Layer 2 of a small transformer language model trained on English Wikipedia (15 layers, counted from 0, width 128).
A neuron's activation on a vector x is GELU(weights . x + bias), where the dot is the dot product.

Input weights of the MLP neurons that the questions are about. A number n stands for (n - 128) times 0.0031.
n9 (bias -0.150): 154, 247, 75, 199, 177, 87, 157, 204, 144, 155, 141, 164, 153, 196, 166, 162, 54, 139, 155, 77, 112, 100, 68, 104, 156, 155, 124, 78, 132, 135, 183, 91, 175, 131, 135, 157, 202, 30, 108, 25, 157, 133, 180, 135, 105, 183, 195, 117, 156, 78, 83, 99, 117, 64, 155, 131, 68, 88, 42, 117, 64, 163, 171, 138, 65, 218, 193, 137, 179, 89, 95, 164, 103, 128, 153, 108, 89, 105, 27, 106, 81, 140, 104, 109, 85, 210, 190, 100, 68, 145, 121, 74, 104, 213, 127, 197, 129, 149, 110, 111, 167, 105, 214, 150, 161, 149, 71, 132, 108, 144, 164, 124, 125, 27, 96, 178, 116, 221, 190, 113, 120, 101, 107, 114, 105, 146, 83, 186
n52 (bias -0.225): 100, 134, 88, 159, 111, 48, 118, 145, 139, 128, 74, 168, 224, 130, 110, 124, 111, 98, 177, 32, 101, 132, 178, 127, 93, 134, 143, 127, 45, 204, 129, 117, 123, 142, 158, 137, 103, 144, 107, 171, 113, 129, 176, 147, 59, 24, 110, 106, 124, 58, 206, 86, 108, 175, 142, 137, 117, 201, 109, 123, 128, 115, 101, 129, 142, 199, 92, 120, 136, 118, 187, 144, 135, 54, 157, 102, 132, 122, 146, 131, 141, 176, 130, 174, 81, 117, 78, 170, 133, 193, 107, 154, 103, 157, 198, 98, 85, 157, 103, 155, 47, 76, 157, 120, 127, 108, 124, 161, 153, 174, 147, 133, 162, 101, 101, 216, 168, 140, 101, 105, 180, 180, 87, 27, 194, 66, 138, 71
n83 (bias -0.139): 101, 110, 90, 190, 181, 171, 149, 156, 45, 172, 87, 210, 174, 168, 65, 121, 104, 206, 112, 105, 93, 105, 77, 124, 142, 112, 180, 60, 146, 135, 128, 135, 248, 135, 106, 133, 65, 88, 169, 74, 139, 138, 135, 145, 133, 175, 154, 113, 37, 112, 178, 100, 205, 127, 93, 97, 113, 101, 120, 105, 158, 143, 92, 144, 81, 110, 126, 184, 179, 100, 111, 175, 144, 132, 153, 138, 141, 178, 100, 70, 90, 26, 118, 100, 106, 164, 133, 165, 130, 91, 164, 118, 148, 179, 143, 110, 110, 149, 110, 136, 115, 85, 152, 176, 152, 134, 129, 100, 122, 148, 90, 72, 120, 197, 151, 148, 129, 100, 121, 66, 170, 182, 194, 130, 165, 83, 183, 124
n103 (bias -0.137): 172, 101, 65, 138, 209, 114, 122, 179, 104, 94, 116, 122, 197, 188, 145, 106, 172, 174, 181, 110, 106, 142, 145, 129, 175, 230, 90, 132, 130, 104, 132, 134, 123, 114, 155, 129, 92, 96, 98, 94, 119, 143, 108, 201, 156, 123, 179, 113, 184, 111, 90, 68, 127, 144, 39, 135, 182, 155, 38, 186, 185, 169, 148, 63, 93, 127, 104, 136, 88, 90, 151, 186, 107, 160, 130, 146, 123, 109, 42, 145, 123, 87, 96, 132, 160, 167, 156, 155, 184, 150, 128, 101, 146, 150, 180, 123, 170, 121, 102, 172, 85, 133, 162, 81, 52, 85, 165, 145, 93, 186, 89, 139, 158, 132, 130, 177, 134, 176, 116, 70, 167, 132, 113, 232, 45, 193, 66, 69
n104 (bias -0.097): 49, 128, 87, 105, 142, 109, 213, 108, 168, 151, 56, 87, 68, 86, 58, 127, 129, 80, 104, 109, 148, 109, 83, 111, 162, 78, 113, 112, 106, 72, 98, 86, 171, 150, 106, 155, 198, 168, 160, 178, 151, 158, 138, 169, 61, 106, 163, 92, 155, 126, 129, 159, 169, 118, 45, 153, 104, 155, 121, 109, 89, 80, 212, 195, 169, 159, 85, 160, 68, 190, 133, 116, 90, 100, 164, 132, 192, 16, 120, 174, 164, 59, 68, 120, 124, 141, 199, 144, 144, 109, 182, 157, 76, 158, 152, 131, 159, 121, 147, 97, 207, 175, 112, 102, 181, 175, 134, 91, 139, 159, 153, 131, 216, 157, 96, 110, 128, 157, 99, 129, 199, 146, 90, 98, 110, 151, 57, 109
n154 (bias -0.110): 180, 90, 121, 129, 77, 147, 208, 193, 65, 121, 156, 61, 100, 164, 159, 81, 83, 175, 153, 140, 78, 107, 99, 104, 154, 164, 139, 122, 101, 160, 19, 83, 124, 115, 162, 178, 129, 108, 198, 188, 109, 141, 97, 144, 200, 65, 84, 53, 158, 199, 129, 124, 96, 210, 97, 131, 204, 137, 140, 143, 118, 199, 106, 100, 98, 116, 150, 135, 94, 179, 186, 174, 147, 60, 149, 121, 96, 99, 88, 95, 129, 110, 115, 118, 171, 175, 135, 155, 129, 152, 116, 129, 162, 161, 141, 164, 118, 137, 133, 183, 189, 134, 183, 39, 105, 142, 75, 161, 80, 122, 107, 113, 136, 137, 126, 120, 130, 65, 182, 91, 122, 70, 107, 93, 179, 111, 148, 75
n266 (bias -0.091): 182, 92, 110, 118, 215, 223, 48, 150, 36, 151, 154, 176, 64, 83, 65, 99, 170, 44, 80, 45, 107, 158, 89, 87, 162, 140, 226, 152, 179, 159, 73, 19, 82, 127, 190, 86, 157, 124, 185, 143, 121, 138, 154, 101, 69, 107, 212, 131, 131, 94, 157, 128, 96, 135, 114, 133, 128, 84, 117, 163, 93, 125, 133, 111, 60, 164, 37, 240, 109, 147, 149, 135, 209, 218, 80, 163, 171, 127, 53, 125, 147, 60, 69, 128, 118, 111, 94, 159, 125, 203, 186, 80, 156, 141, 120, 183, 157, 76, 150, 156, 54, 164, 181, 110, 106, 121, 56, 116, 49, 168, 129, 129, 177, 162, 158, 182, 194, 127, 105, 105, 174, 116, 103, 151, 189, 90, 174, 171
n314 (bias -0.108): 129, 177, 92, 129, 95, 52, 110, 75, 163, 73, 133, 134, 146, 120, 155, 209, 54, 131, 137, 179, 47, 132, 186, 75, 162, 103, 153, 158, 60, 132, 114, 180, 112, 167, 72, 114, 135, 137, 128, 146, 119, 144, 133, 132, 87, 179, 185, 152, 73, 138, 112, 131, 133, 177, 89, 130, 61, 141, 137, 90, 180, 102, 104, 115, 41, 184, 123, 157, 151, 116, 213, 88, 139, 57, 101, 180, 42, 84, 99, 118, 100, 160, 128, 130, 94, 96, 116, 78, 146, 159, 137, 190, 74, 154, 110, 134, 188, 170, 143, 120, 109, 100, 67, 86, 147, 101, 156, 144, 169, 117, 182, 177, 83, 121, 91, 191, 116, 115, 115, 82, 167, 119, 155, 134, 109, 181, 158, 107

Each question shows a token from some text and the vector x that enters the MLP there. A number n stands for (n - 128) times 0.033.

"ron": 115, 128, 144, 113, 139, 114, 96, 119, 140, 176, 170, 90, 148, 148, 94, 155, 123, 113, 122, 132, 131, 149, 84, 119, 125, 176, 74, 104, 159, 169, 110, 190, 227, 111, 135, 132, 112, 149, 109, 121, 71, 119, 120, 144, 175, 129, 138, 130, 129, 143, 124, 112, 170, 141, 51, 157, 171, 162, 114, 100, 131, 119, 208, 99, 96, 120, 110, 118, 93, 107, 111, 138, 120, 147, 107, 163, 147, 107, 117, 134, 158, 131, 137, 100, 115, 103, 132, 106, 123, 127, 98, 102, 102, 55, 128, 165, 68, 202, 134, 117, 84, 124, 121, 144, 133, 112, 176, 120, 161, 137, 60, 146, 131, 108, 183, 117, 131, 108, 164, 134, 128, 97, 54, 160, 155, 139, 145, 180
The most active neuron and its activation: n103, at about 2

"y": 168, 143, 126, 90, 132, 90, 144, 113, 172, 166, 143, 83, 164, 121, 66, 136, 111, 115, 167, 112, 112, 149, 98, 128, 123, 153, 84, 113, 144, 177, 100, 161, 191, 100, 105, 128, 129, 159, 138, 97, 85, 146, 118, 119, 123, 102, 111, 158, 133, 152, 128, 154, 150, 163, 72, 142, 150, 149, 121, 96, 125, 126, 196, 72, 120, 112, 102, 127, 111, 122, 146, 140, 135, 149, 80, 123, 148, 150, 131, 124, 144, 175, 142, 83, 117, 111, 133, 112, 105, 131, 145, 78, 82, 66, 104, 144, 72, 156, 102, 109, 120, 108, 122, 126, 151, 152, 156, 127, 161, 156, 111, 137, 170, 132, 169, 110, 109, 118, 124, 185, 128, 118, 99, 138, 162, 103, 142, 186
The two highest activations, in order: n104, n52

"im": 177, 136, 120, 148, 125, 128, 117, 155, 159, 179, 155, 82, 144, 157, 92, 139, 107, 119, 148, 93, 133, 164, 88, 116, 100, 167, 138, 128, 183, 151, 132, 165, 202, 79, 92, 129, 118, 140, 122, 92, 56, 115, 118, 150, 138, 109, 105, 146, 127, 178, 126, 127, 163, 153, 105, 149, 144, 127, 118, 115, 128, 151, 161, 104, 120, 110, 97, 129, 128, 136, 149, 141, 131, 130, 109, 85, 132, 128, 113, 140, 142, 165, 143, 75, 108, 98, 139, 98, 99, 139, 143, 75, 81, 70, 93, 127, 52, 205, 100, 92, 114, 123, 96, 141, 166, 122, 169, 113, 178, 132, 98, 158, 151, 142, 191, 126, 122, 119, 123, 177, 148, 88, 67, 128, 157, 131, 136, 181
The two highest activations, in order: n9, n83

"ight": 145, 110, 102, 132, 114, 86, 130, 127, 153, 147, 149, 89, 149, 160, 74, 161, 118, 104, 153, 145, 120, 170, 107, 104, 108, 157, 119, 118, 178, 168, 115, 177, 189, 82, 123, 161, 137, 171, 129, 112, 43, 120, 129, 105, 175, 132, 139, 132, 136, 172, 106, 119, 137, 152, 73, 208, 148, 140, 123, 131, 116, 96, 165, 83, 104, 109, 111, 118, 120, 103, 101, 144, 143, 156, 85, 144, 128, 136, 122, 128, 154, 163, 123, 85, 118, 107, 106, 109, 115, 128, 118, 90, 103, 101, 122, 130, 58, 152, 110, 119, 104, 131, 128, 145, 139, 128, 161, 118, 167, 145, 115, 186, 143, 124, 159, 121, 106, 109, 124, 142, 111, 112, 72, 142, 140, 130, 115, 219
The most active neuron and its activation: n103, at about 0.36

"ace": 170, 149, 98, 118, 112, 128, 108, 162, 174, 183, 156, 71, 140, 125, 68, 152, 109, 116, 154, 145, 97, 162, 89, 113, 108, 171, 105, 120, 149, 158, 105, 167, 214, 107, 128, 143, 131, 141, 123, 112, 52, 130, 122, 143, 173, 126, 140, 138, 140, 173, 93, 145, 168, 148, 69, 181, 158, 97, 105, 126, 126, 95, 151, 100, 112, 111, 111, 127, 93, 117, 105, 130, 127, 153, 83, 137, 112, 118, 125, 126, 128, 172, 150, 95, 118, 108, 118, 119, 127, 121, 129, 98, 99, 86, 128, 145, 49, 184, 118, 120, 104, 136, 112, 142, 158, 111, 155, 153, 171, 131, 123, 147, 118, 112, 142, 115, 113, 109, 149, 152, 128, 122, 77, 165, 161, 120, 127, 185
The two highest activations, in order: n103, n9

" k": 150, 88, 108, 116, 104, 93, 140, 145, 169, 156, 122, 110, 155, 147, 77, 130, 101, 122, 167, 126, 134, 169, 85, 116, 95, 140, 132, 118, 177, 168, 115, 166, 189, 110, 132, 119, 148, 194, 136, 109, 75, 144, 128, 111, 166, 145, 125, 156, 113, 130, 114, 145, 144, 143, 100, 168, 158, 164, 132, 114, 122, 109, 168, 100, 102, 110, 100, 131, 128, 132, 135, 156, 98, 129, 92, 112, 124, 127, 126, 136, 148, 159, 118, 88, 116, 77, 100, 111, 109, 165, 151, 97, 88, 92, 86, 135, 80, 160, 75, 111, 109, 96, 117, 128, 141, 125, 148, 115, 204, 142, 128, 179, 157, 134, 179, 161, 131, 115, 148, 122, 96, 117, 96, 135, 133, 83, 156, 179
The most active neuron and its activation: n52, at about 0.64

"ud": 108, 110, 131, 109, 128, 101, 89, 132, 163, 162, 143, 92, 141, 137, 78, 133, 99, 146, 154, 126, 79, 156, 86, 135, 99, 140, 151, 107, 173, 169, 140, 175, 175, 107, 136, 142, 137, 156, 114, 79, 62, 130, 114, 139, 153, 124, 123, 154, 109, 146, 117, 129, 164, 158, 93, 181, 174, 163, 118, 125, 141, 93, 172, 69, 129, 116, 88, 136, 141, 110, 102, 147, 141, 129, 101, 86, 128, 125, 143, 138, 125, 156, 141, 97, 114, 101, 99, 72, 113, 140, 143, 88, 94, 65, 122, 145, 56, 145, 139, 99, 122, 113, 128, 123, 166, 134, 151, 124, 183, 151, 133, 179, 164, 127, 172, 152, 129, 98, 143, 149, 116, 119, 84, 140, 167, 123, 143, 174
The most active neuron and its activation: n52, at about 0.21

" at": 101, 137, 133, 115, 119, 91, 124, 100, 166, 157, 163, 95, 163, 126, 89, 153, 104, 120, 159, 127, 108, 144, 90, 117, 115, 161, 143, 122, 160, 163, 97, 174, 137, 99, 90, 114, 173, 142, 139, 94, 70, 101, 150, 124, 140, 127, 158, 136, 160, 141, 114, 122, 163, 151, 91, 181, 193, 149, 131, 104, 117, 101, 176, 97, 141, 101, 117, 124, 141, 121, 101, 135, 126, 140, 113, 124, 164, 126, 115, 130, 142, 165, 125, 82, 131, 79, 115, 92, 135, 145, 124, 96, 81, 70, 109, 161, 80, 202, 106, 103, 110, 129, 108, 128, 162, 123, 182, 105, 188, 119, 94, 147, 162, 118, 184, 139, 129, 122, 108, 165, 143, 73, 96, 129, 145, 94, 140, 185
The neuron with the highest activation: n104

" and": 146, 117, 143, 112, 107, 98, 109, 139, 140, 156, 145, 92, 177, 141, 83, 154, 123, 113, 159, 157, 137, 135, 92, 112, 128, 159, 100, 119, 142, 152, 91, 199, 203, 106, 112, 117, 150, 179, 119, 108, 90, 132, 135, 147, 165, 133, 137, 150, 154, 148, 87, 97, 128, 147, 130, 151, 150, 140, 134, 110, 86, 93, 192, 94, 94, 94, 116, 121, 133, 111, 120, 136, 111, 147, 85, 161, 130, 145, 108, 127, 135, 156, 118, 81, 111, 102, 112, 114, 111, 142, 118, 86, 102, 86, 129, 146, 66, 186, 116, 104, 127, 121, 129, 125, 156, 108, 173, 135, 179, 137, 53, 145, 155, 124, 150, 146, 119, 108, 162, 150, 126, 86, 103, 133, 161, 100, 162, 196
The neuron with the highest activation: n9

" al": 136, 112, 143, 110, 101, 87, 112, 152, 146, 163, 169, 109, 154, 133, 91, 153, 96, 79, 159, 110, 136, 160, 74, 124, 132, 151, 127, 117, 171, 164, 108, 184, 186, 121, 135, 112, 159, 163, 128, 97, 49, 104, 109, 139, 161, 130, 142, 144, 125, 169, 85, 155, 167, 141, 116, 200, 171, 148, 145, 106, 108, 117, 175, 111, 116, 112, 106, 128, 129, 129, 124, 136, 107, 156, 97, 145, 135, 133, 125, 114, 146, 128, 139, 84, 96, 87, 99, 102, 103, 147, 131, 81, 93, 107, 118, 175, 69, 143, 119, 129, 102, 100, 99, 128, 137, 112, 163, 109, 167, 135, 63, 132, 157, 154, 164, 118, 145, 107, 176, 122, 114, 108, 113, 136, 152, 80, 132, 205
The most active neuron and its activation: n266, at about 0.43